Layer 8 of a small transformer language model trained on English Wikipedia (11 layers, counted from 0, width 128).
A neuron's activation on a vector x is GELU(weights . x), where the dot is the dot product.

Input weights of the MLP neurons that the questions are about. A number n stands for n times 0.0037.
n17: -6 -49 31 -11 41 18 74 82 39 55 -3 -14 -21 -43 -11 16 -12 18 -50 23 28 6 7 -29 18 -24 -47 15 7 -10 8 -40 -31 -47 -21 -45 -15 21 68 61 -34 -60 31 27 -5 -4 -17 -4 -62 -11 56 0 -29 -3 50 47 15 -8 -3 6 -2 20 9 -17 37 -44 -40 -25 5 46 46 -38 70 40 23 -35 -93 -48 61 -49 -27 32 -49 9 -57 6 -25 -6 -7 44 40 12 -1 -3 11 -57 14 -46 33 -9 -28 14 -5 -39 39 -43 60 -54 -2 -7 -12 30 1 -3 4 13 49 14 -18 -13 -49 -49 -44 65 -9 58 49 7
n87: -14 -17 2 8 -18 33 52 -33 -34 -42 30 28 24 -3 23 46 6 47 -13 3 0 7 11 0 -22 9 -21 -9 18 -1 -20 6 -6 3 26 -53 44 -27 1 28 21 3 -48 -41 4 -6 -19 -2 -56 -26 0 25 7 8 21 -2 -25 -34 39 -19 -26 -43 32 -18 24 21 18 10 30 -17 49 3 41 -1 7 -13 -57 25 20 -12 -12 45 37 57 -51 -9 -15 29 -19 -28 -9 14 41 -39 73 -46 8 20 34 -3 -39 -9 -39 -23 2 13 -1 15 -46 -6 -2 34 -48 41 55 -17 16 4 21 27 9 -36 -58 -13 -21 -46 10 24
n110: -18 -6 -19 -27 30 -11 9 -26 2 -19 -3 -2 0 -55 0 -22 2 5 -52 -44 -23 -40 -16 -41 -48 -21 -43 29 50 13 -55 -6 34 -19 20 19 42 59 55 -59 12 28 -16 5 44 -58 11 -32 -2 3 -18 -31 4 7 -55 21 52 10 37 -11 53 -9 -30 -25 16 -10 -26 -5 32 25 18 4 50 9 7 29 6 -41 29 24 -29 -20 -2 -27 19 4 -32 -3 -9 -12 9 -17 19 36 -22 31 71 -12 21 38 -7 -38 21 35 -36 3 48 26 -15 -33 -16 12 35 -34 -15 4 8 53 -4 -48 -13 -60 0 11 32 -27 15 3
n135: 49 -18 -7 37 27 14 21 18 -5 19 31 -28 32 19 7 -18 10 1 -25 -27 2 -10 -13 16 -43 -55 -19 12 2 -19 17 20 7 27 54 24 -29 -14 8 13 -1 22 -16 -10 -49 -42 4 11 -27 48 5 66 -9 78 16 -9 7 -8 45 -66 10 -50 14 26 5 -32 -17 5 15 13 31 -46 7 -19 11 32 -8 12 -50 34 -6 -5 6 -21 -6 12 -52 4 40 4 -42 -24 -66 51 2 34 76 4 -46 -11 -21 14 29 73 3 -15 20 -26 -13 -31 -62 15 4 57 -10 -5 5 -10 8 -34 -10 -65 -2 -16 20 3 8 -9
n221: -8 -18 16 12 23 -34 -23 -20 29 -18 -8 38 -17 20 42 -18 -14 -20 27 44 -22 9 -3 19 29 29 -47 60 28 -44 -2 2 -7 -11 -16 2 -8 -9 8 23 -20 20 -11 17 7 25 60 -17 -10 -55 18 -23 -6 -54 -19 4 11 18 -28 -40 -9 10 -35 42 -11 18 -21 1 31 -2 19 -31 -16 21 13 -30 37 5 36 -27 -48 45 -23 7 22 -11 -12 -24 17 0 32 44 35 -14 -31 28 47 12 48 4 33 -43 24 7 -21 -61 -6 -3 -47 7 3 47 -16 -7 14 21 -57 -48 42 0 -6 -1 0 -75 -46 1 -17 13
n228: 0 -10 -40 -7 -18 -3 72 65 40 16 53 -18 6 2 -1 -37 -43 21 -31 2 -53 6 -26 -46 -11 -44 19 -33 58 13 -36 -73 -10 20 21 -2 -19 24 69 -22 53 16 23 5 6 -52 -14 12 -3 35 18 -24 -22 -20 -9 38 25 25 7 11 -59 35 43 -26 -10 -17 -21 -19 -27 -47 43 -18 18 14 23 15 -23 65 -18 31 -1 35 -4 -3 -32 40 -10 -17 0 15 -7 -17 45 -24 82 37 -24 1 6 40 -14 -38 -16 -1 -46 -49 20 63 -6 15 1 4 1 -26 -15 62 34 22 26 -15 -4 -15 34 13 -30 -6 -39 -48
n236: 26 -59 -17 14 18 -16 53 68 7 -18 13 18 45 -41 25 8 -10 0 14 65 -33 1 -12 4 -1 21 -9 -29 -19 -26 57 -22 -9 -31 -15 -72 5 20 -6 43 40 76 -29 -24 29 -17 -48 -11 25 7 -21 7 -15 31 -26 26 -31 16 -25 -31 -45 10 -8 -1 -3 -62 24 -1 -19 -31 -29 6 0 -19 -3 9 -2 21 22 -35 23 -11 36 7 -21 -16 -14 70 2 36 -7 4 12 -5 47 26 14 -30 -46 -19 15 7 -12 -14 -5 0 -13 -6 13 -4 4 -18 49 18 21 7 -54 -16 3 -30 -45 -9 -16 -21 2 -25 5 14
n240: 31 -4 -21 -19 -25 22 4 43 25 17 24 17 22 24 -7 -46 51 -3 9 68 -62 0 -7 -6 20 -26 -33 30 29 31 56 3 9 -25 6 -74 -17 -37 18 29 -20 11 1 7 -44 28 -1 5 35 -30 -4 -10 3 33 -25 -47 -33 -13 55 0 -5 18 35 -42 -22 23 -9 41 29 8 -24 -11 -12 9 25 11 -36 16 50 -6 -11 -9 3 18 -29 -24 -19 48 61 -32 20 -12 40 6 -39 -53 17 24 -14 22 -62 -7 17 -51 49 -34 -20 36 6 -15 -37 5 8 -49 24 -21 -15 32 -6 -32 -2 -31 32 12 -15 3 1 9
n275: -44 -30 35 -19 -9 15 -4 -34 -25 92 2 7 34 -7 -4 -9 16 -5 -16 -5 -34 -43 -38 12 -9 -13 12 -7 20 49 28 -4 -11 3 19 -26 -38 29 -4 50 -39 4 -31 9 -21 -1 54 33 5 -2 33 -14 63 10 4 -27 -39 -7 18 -26 22 15 29 32 21 -6 59 15 -24 -38 -4 -27 -9 57 -23 -28 -9 -13 -47 -19 10 -21 16 -11 -43 -67 -15 -33 -3 -1 7 -51 2 38 -4 -57 37 -20 11 0 -15 45 50 34 46 -17 49 50 -29 -45 26 27 -41 -21 34 17 -23 1 26 3 -13 -22 2 -35 -54 -3 23 15
n340: 27 46 -2 -12 2 -1 -12 -8 -21 -12 -11 -21 34 3 -8 25 9 47 -22 33 24 5 -10 -87 24 7 43 -12 -45 -21 -27 -19 12 23 -26 26 23 -64 -7 -2 12 -4 -23 24 -5 34 -9 67 32 -32 46 3 -31 50 53 -24 14 25 -8 40 2 5 -50 -4 0 -16 23 31 37 -31 14 -16 -1 39 9 -15 -17 -27 -7 -41 7 20 -11 -8 -2 7 -29 25 -10 -61 -48 29 20 -38 9 -38 27 33 -32 5 22 17 -27 -19 11 3 -10 21 -11 37 -21 10 -57 -37 -41 2 -19 30 9 -24 -8 2 8 -24 -4 -44 49 33
n431: -6 0 -11 -32 27 -21 7 -22 -7 1 8 1 28 16 78 28 39 46 -13 56 44 -17 -5 -6 -59 17 9 3 1 -13 7 9 -14 16 -51 -64 -19 -21 -41 -36 -38 16 7 -6 48 32 -14 -4 -45 -9 33 -7 18 31 -9 38 -27 25 -10 -7 17 -5 -19 -11 -28 -2 -20 43 -46 -18 19 24 11 -20 -31 1 -16 -5 0 -38 41 -17 33 -3 -3 -4 -37 39 -7 12 43 29 5 -13 -29 19 54 -18 54 -31 -23 -51 -14 54 -10 -50 -32 32 -44 54 -16 46 14 3 -3 23 -43 -30 -15 -22 -23 -2 38 -1 26 2 8 2
n443: 88 -9 -41 -17 39 0 -37 34 -23 27 14 -10 -35 -59 -18 -57 -29 26 -57 16 21 34 -16 5 13 -41 9 -45 -5 -7 -10 27 -20 -19 2 -3 -1 -19 -31 -2 42 21 -39 19 -24 12 49 -26 -21 3 -15 -36 31 38 -25 30 -33 29 -3 6 51 -6 38 -8 -12 18 30 64 18 47 -7 4 10 5 21 -10 -49 -27 65 -7 9 22 34 -6 11 -13 -11 -40 43 -40 -76 36 13 4 -4 -37 -39 49 71 -12 -41 27 -18 10 46 11 -56 22 -1 -10 -39 -5 -15 -15 62 9 -19 12 2 27 -24 -9 -6 -2 -8 -34 11 -29

Each question shows a token from some text and the vector x that enters the MLP there. A number n stands for n times 0.081.

" Mal": 0 0 -19 34 -21 1 9 -6 -6 11 -17 9 14 -3 10 27 10 -24 -13 14 4 -10 -12 8 5 -7 4 16 -19 0 2 3 -1 16 4 -13 -2 -13 -18 -22 11 -15 16 -13 -3 7 3 19 29 4 -16 -15 9 -8 -5 -21 33 10 24 -12 -8 11 -17 -1 -7 7 17 19 19 6 10 34 -5 -3 -23 8 -24 19 -17 4 -3 -13 -17 1 6 20 17 -11 -2 -8 -9 -27 -15 24 1 -11 0 8 16 5 0 6 0 -24 -8 -3 15 -8 -13 14 24 -8 -3 -1 28 -30 -13 -8 -9 -8 -13 -16 6 16 -22 6 17 -6
The neuron with the highest activation: n240

" Sl": 2 -1 -7 32 -22 0 -12 -2 -17 -8 -9 15 -8 -11 1 8 15 -15 -13 -2 13 -1 8 -1 2 -17 -22 -3 4 30 -3 -3 3 18 28 -22 -10 -7 -19 -18 -18 7 22 5 -8 37 14 0 27 -3 -15 2 1 -5 25 4 12 1 -3 -7 -3 -3 -17 10 -6 0 6 2 36 -1 -8 17 -8 -21 -28 12 1 1 -9 3 -28 -27 9 4 9 4 3 4 6 -17 -15 5 -6 4 -9 22 15 4 25 -22 6 9 -17 -12 -5 5 0 -13 3 -2 7 -4 -1 9 38 -12 14 5 -10 -2 4 -24 25 23 -32 -14 -2 8
The neuron with the highest activation: n240

"–": -1 -3 -18 -8 -31 -27 0 -4 7 25 2 -14 2 -8 7 -6 -3 25 22 -7 -16 1 0 -2 4 1 -8 -9 -11 -1 -12 6 16 4 9 8 10 -2 -8 3 11 -8 13 5 14 12 -1 7 25 13 -15 7 21 7 18 -8 -23 0 -3 31 -10 5 -3 -4 -13 -12 -4 -27 30 16 -24 33 16 13 1 19 -21 17 -19 3 2 -16 -30 5 -3 10 26 4 -2 -8 9 -2 22 -20 24 13 -4 9 5 11 20 -14 -4 -4 -12 11 -6 -9 -9 -18 -16 -30 -2 -18 -15 9 -7 -38 -10 -6 -4 13 30 6 3 -9 1 -22
The neuron with the highest activation: n228

" Ha": -1 7 5 36 -13 18 -4 -8 -11 -17 -32 2 -6 -25 -11 -6 3 -11 -2 7 10 -10 0 -17 -1 11 -18 -2 -5 12 -11 -24 -2 2 0 -6 -9 -20 -18 -4 16 -6 -3 -8 -9 16 16 9 10 19 -13 11 -6 6 11 -10 2 19 14 13 -1 -5 0 -8 -18 -30 -2 -18 35 20 -18 36 14 -9 -28 19 -17 -1 -11 -7 -12 -12 3 -13 6 12 -11 -14 -16 -2 -4 -7 25 -4 3 4 8 1 19 -10 4 -14 -8 0 -5 3 4 -13 17 31 8 26 -1 13 1 -4 13 -8 1 7 31 6 26 31 -34 2 -2 26
The neuron with the highest activation: n340

"\n": 9 -19 -15 25 -6 10 -18 -22 -20 21 -14 -23 -9 -25 1 -21 -10 3 -8 28 3 7 10 22 7 -1 2 -25 -2 32 8 8 -3 -6 4 -3 14 -17 7 5 -16 -5 -3 -10 -17 -22 -3 -4 15 15 -7 3 4 33 19 -2 3 -23 4 11 -1 5 11 -9 14 26 10 -15 25 9 11 24 0 -14 -18 19 -22 -5 15 16 3 -15 8 -16 -12 37 17 -9 -13 -17 1 4 8 -11 -1 -5 -2 -1 10 -14 17 -6 13 -20 -6 -7 1 -19 11 -8 1 -6 10 -20 -9 22 -10 -14 -1 3 -11 21 -3 8 13 0 -1 -7
The neuron with the highest activation: n443

" pandemic": -3 -8 5 15 -16 -25 7 -3 -16 -10 11 -10 8 -7 -10 -6 -4 5 37 -15 23 -5 12 21 2 -7 -17 -14 -14 12 -14 -8 14 5 10 20 -20 7 -10 2 -8 11 0 5 -13 1 21 15 9 2 -35 5 8 7 4 31 13 7 14 -6 16 2 -1 -11 6 20 11 -19 10 12 -12 11 -19 -29 -9 4 -26 19 -6 4 5 1 8 -19 -1 -17 3 11 -4 -7 0 -8 -10 -2 2 30 12 -10 7 -24 42 2 -6 -14 -6 5 21 -1 6 -11 13 -5 -12 -2 4 -4 10 -24 -15 -21 8 10 12 -20 1 -8 -24 0
The most active neuron and its activation: n135, at about 1

" Shar": -8 13 0 34 -19 -18 -11 -13 3 -11 -21 6 11 11 10 -4 3 -7 2 -19 7 7 11 6 13 -3 -5 7 -5 15 -25 -15 -3 28 -6 -7 -6 -14 -28 -20 14 -4 3 6 -15 7 16 10 -11 24 -30 -1 5 -23 8 -15 6 -2 26 13 16 3 -19 -3 -7 12 -2 3 14 18 15 16 11 3 -12 4 -20 -9 -21 20 -1 -15 9 -15 3 21 -15 -4 5 -14 8 -14 0 32 -10 13 11 0 20 6 11 0 6 -32 3 -6 -2 -18 9 32 2 -20 10 -5 2 -27 6 -13 -24 5 -24 5 10 12 -12 -12 2 30
The neuron with the highest activation: n110

"d": 0 13 -4 42 -22 -11 -6 -1 -3 10 3 -7 4 3 -20 -10 -4 -10 38 -6 13 -1 -1 19 -1 17 -12 -31 -5 -5 -23 6 3 0 3 4 -13 4 -6 -4 -3 -1 10 -4 -12 -5 20 9 8 0 -23 -7 -10 31 4 15 17 5 0 -7 -27 11 11 -12 -6 -15 -2 6 -7 -3 3 12 13 -12 -5 4 -13 -4 12 13 -12 -16 -5 -19 -9 19 -14 14 7 -17 18 -3 18 -1 -8 -4 -8 4 2 0 47 -22 0 22 -25 18 8 -7 -9 -6 -1 -7 -20 5 -9 -23 -4 -21 -1 5 21 10 22 -4 -9 12 -5 16
The neuron with the highest activation: n135

" film": -8 -2 -13 22 -33 3 -18 -4 -9 -3 8 9 3 1 3 -8 -7 4 14 5 -5 -6 4 -16 3 2 -10 -15 -13 13 7 -13 11 29 -12 -9 5 10 -25 -22 8 -7 -9 30 -21 3 10 -1 2 9 -35 -3 4 33 14 24 8 -16 7 -17 16 16 1 -19 21 9 12 2 20 32 -10 16 8 -12 -9 -8 -25 0 -15 -10 9 -10 -9 -18 -11 6 2 5 1 -5 -8 -8 -5 -4 -8 20 -2 -8 16 -1 39 -10 8 -20 -2 -10 8 4 -4 -9 -9 -16 15 19 -1 -10 4 -24 -11 -7 -1 -6 32 1 -18 14 9 14
Which two neurons fire most, strongest first? n135, n443

" New": -10 -2 -12 38 -6 -31 -5 -9 8 -9 -3 -6 -2 -29 -9 15 -2 2 0 -4 13 -9 16 14 -3 -17 -5 4 12 4 5 -28 2 16 17 -4 9 -5 -34 -2 -7 8 -7 21 -5 20 10 3 -1 13 -24 10 13 16 16 0 -11 -4 0 18 -3 3 -21 -6 -17 4 -8 -1 31 10 2 10 0 6 -19 -10 8 5 -37 27 -8 -4 6 13 -8 14 7 -8 -29 8 -4 -10 9 2 -5 4 -6 6 26 -10 43 6 -15 -6 -7 1 -13 8 -13 17 3 -17 1 -9 24 -18 9 -29 -12 -8 -14 10 -19 2 -4 5 8 13
The neuron with the highest activation: n87

"cons": 0 -1 1 31 -2 -24 15 17 -20 -2 3 10 -3 6 -19 -23 19 -8 16 -9 13 -27 3 1 0 -16 -1 10 -11 -14 -4 -4 -9 -27 32 -1 -11 -22 -14 7 -18 2 4 6 -5 24 14 10 21 1 -13 -19 -9 -4 11 31 2 32 -9 -10 2 11 -24 11 8 2 8 -13 21 3 -9 24 -9 8 -12 -18 -20 19 -15 29 -27 -10 8 12 -9 -3 -7 4 -19 -18 20 9 -2 13 -4 -7 -19 -3 18 -15 9 -2 -12 -7 -7 11 1 -2 16 -9 1 -18 -5 10 23 11 -7 -5 -10 -9 4 28 6 30 -11 4 21 -4
The neuron with the highest activation: n443

" A": -5 7 12 47 -11 -5 31 7 2 -10 -6 -13 -11 -29 9 9 4 -12 -7 1 21 6 -4 -13 -2 -3 -8 -7 -1 20 7 -20 -13 16 9 -17 -19 -8 -17 16 -6 -33 13 1 -24 27 -4 10 -3 13 -6 -10 1 16 6 0 -6 0 -7 18 -5 1 7 -15 -2 -22 -2 -4 19 5 14 35 10 9 -20 7 -1 -9 -18 1 -18 -18 2 5 -5 25 -1 2 -36 14 -9 -8 6 -6 13 4 9 -4 10 -26 28 5 4 -26 -1 -20 13 0 -11 11 13 -11 2 8 9 -4 11 -26 5 -25 7 -11 -1 28 -4 6 16 3
The neuron with the highest activation: n17

"cs": -9 -5 -8 36 -8 -9 10 8 5 -24 -13 -22 9 -11 10 3 8 23 17 0 14 6 6 19 1 -3 30 6 -27 -9 -24 -20 7 4 9 -5 19 -10 -12 -16 8 -24 28 7 -6 13 -2 11 11 29 -28 -19 24 5 -4 0 8 3 -1 22 3 -3 -17 7 -37 -11 -9 1 17 3 6 18 -1 8 -3 7 -15 -10 7 36 -11 -25 6 5 -2 -15 8 0 -2 -21 1 12 -8 -8 -14 12 -4 3 -2 7 25 6 24 -14 -9 0 16 -5 1 4 -4 -36 7 -1 6 -10 -17 -22 -19 -1 -21 -5 22 3 -2 8 4 -9
The neuron with the highest activation: n340

"0": 2 10 -11 5 -25 -11 -29 -1 8 -1 -5 -28 4 -36 17 -8 -8 5 23 -3 -4 -13 13 7 -2 -11 -12 -12 -2 1 -5 -7 2 -14 6 7 18 -8 -25 14 6 -12 21 7 -10 20 9 15 13 -7 -1 -4 36 5 6 -11 -20 -10 0 5 -11 8 23 -7 -10 -8 8 -29 20 14 -7 30 -2 33 -19 12 2 1 -1 7 2 -9 -18 -3 -4 8 10 12 -1 18 -11 6 -4 -14 25 7 3 17 -6 -5 42 -13 -5 10 -17 2 7 -2 28 -23 -4 -23 7 -8 7 -11 -6 -14 10 -18 7 -4 2 -6 0 -24 5 1
The neuron with the highest activation: n236

" UK": -13 5 2 24 -11 -12 8 -13 -6 -25 1 9 -2 -3 4 22 -6 -10 -10 -15 11 3 -2 26 11 14 -16 -2 6 14 9 -12 -7 19 13 4 -3 -8 1 -21 -20 3 -2 5 -23 28 21 24 0 24 -28 -7 1 9 17 17 17 -12 -8 -8 9 3 -25 -11 4 -15 21 -7 9 17 -3 2 -10 -12 -32 4 -11 -2 12 14 -8 -24 -4 -21 4 -8 8 -9 -4 1 -11 -4 12 0 -2 -4 1 -3 8 -19 41 0 -2 -6 -1 2 7 -18 -8 -5 35 -9 9 -2 30 9 -4 -25 0 -28 30 -4 11 2 -19 -1 5 -2
The neuron with the highest activation: n221

"az": 3 6 -14 47 3 15 -9 -4 6 -17 -6 8 12 9 23 0 23 -25 2 -6 19 5 -3 22 9 -15 6 10 -9 -5 -18 -5 13 -2 12 12 4 -5 -6 -5 9 -13 -1 11 -5 -12 4 8 18 17 -33 -21 14 -3 -6 -12 10 20 -5 -17 -9 2 -17 -5 1 -15 -3 7 30 -2 -10 28 -19 -4 -20 26 -5 -1 -2 21 -20 -8 -11 -15 -21 -4 -13 -2 15 -6 5 4 4 -26 -25 1 10 -15 6 -12 32 0 19 14 -9 6 12 6 32 11 10 -25 3 -6 4 -21 3 -3 -16 -15 -20 4 16 -16 -12 -9 -2 9
The most active neuron and its activation: n110, at about 1.1

" on": -12 -1 0 5 -8 1 -5 12 0 8 -5 21 23 4 17 1 -19 -14 1 -11 8 -1 16 -19 -39 6 -1 1 -4 13 10 2 3 -9 -2 7 -17 -1 -20 0 24 -1 -6 2 -22 9 19 -5 19 1 4 5 9 16 6 -7 8 3 18 -19 -13 -2 -20 -35 36 -14 6 -10 -10 0 -17 29 -3 12 -4 -25 1 16 10 10 23 -5 -21 -19 -8 -6 12 -12 -16 -5 14 8 10 -24 2 -14 3 17 10 3 49 -14 6 -2 8 3 -8 6 -13 -12 5 28 -4 6 1 -41 -20 -4 0 -1 1 -4 -10 8 4 -8 6 7
The most active neuron and its activation: n275, at about 1.2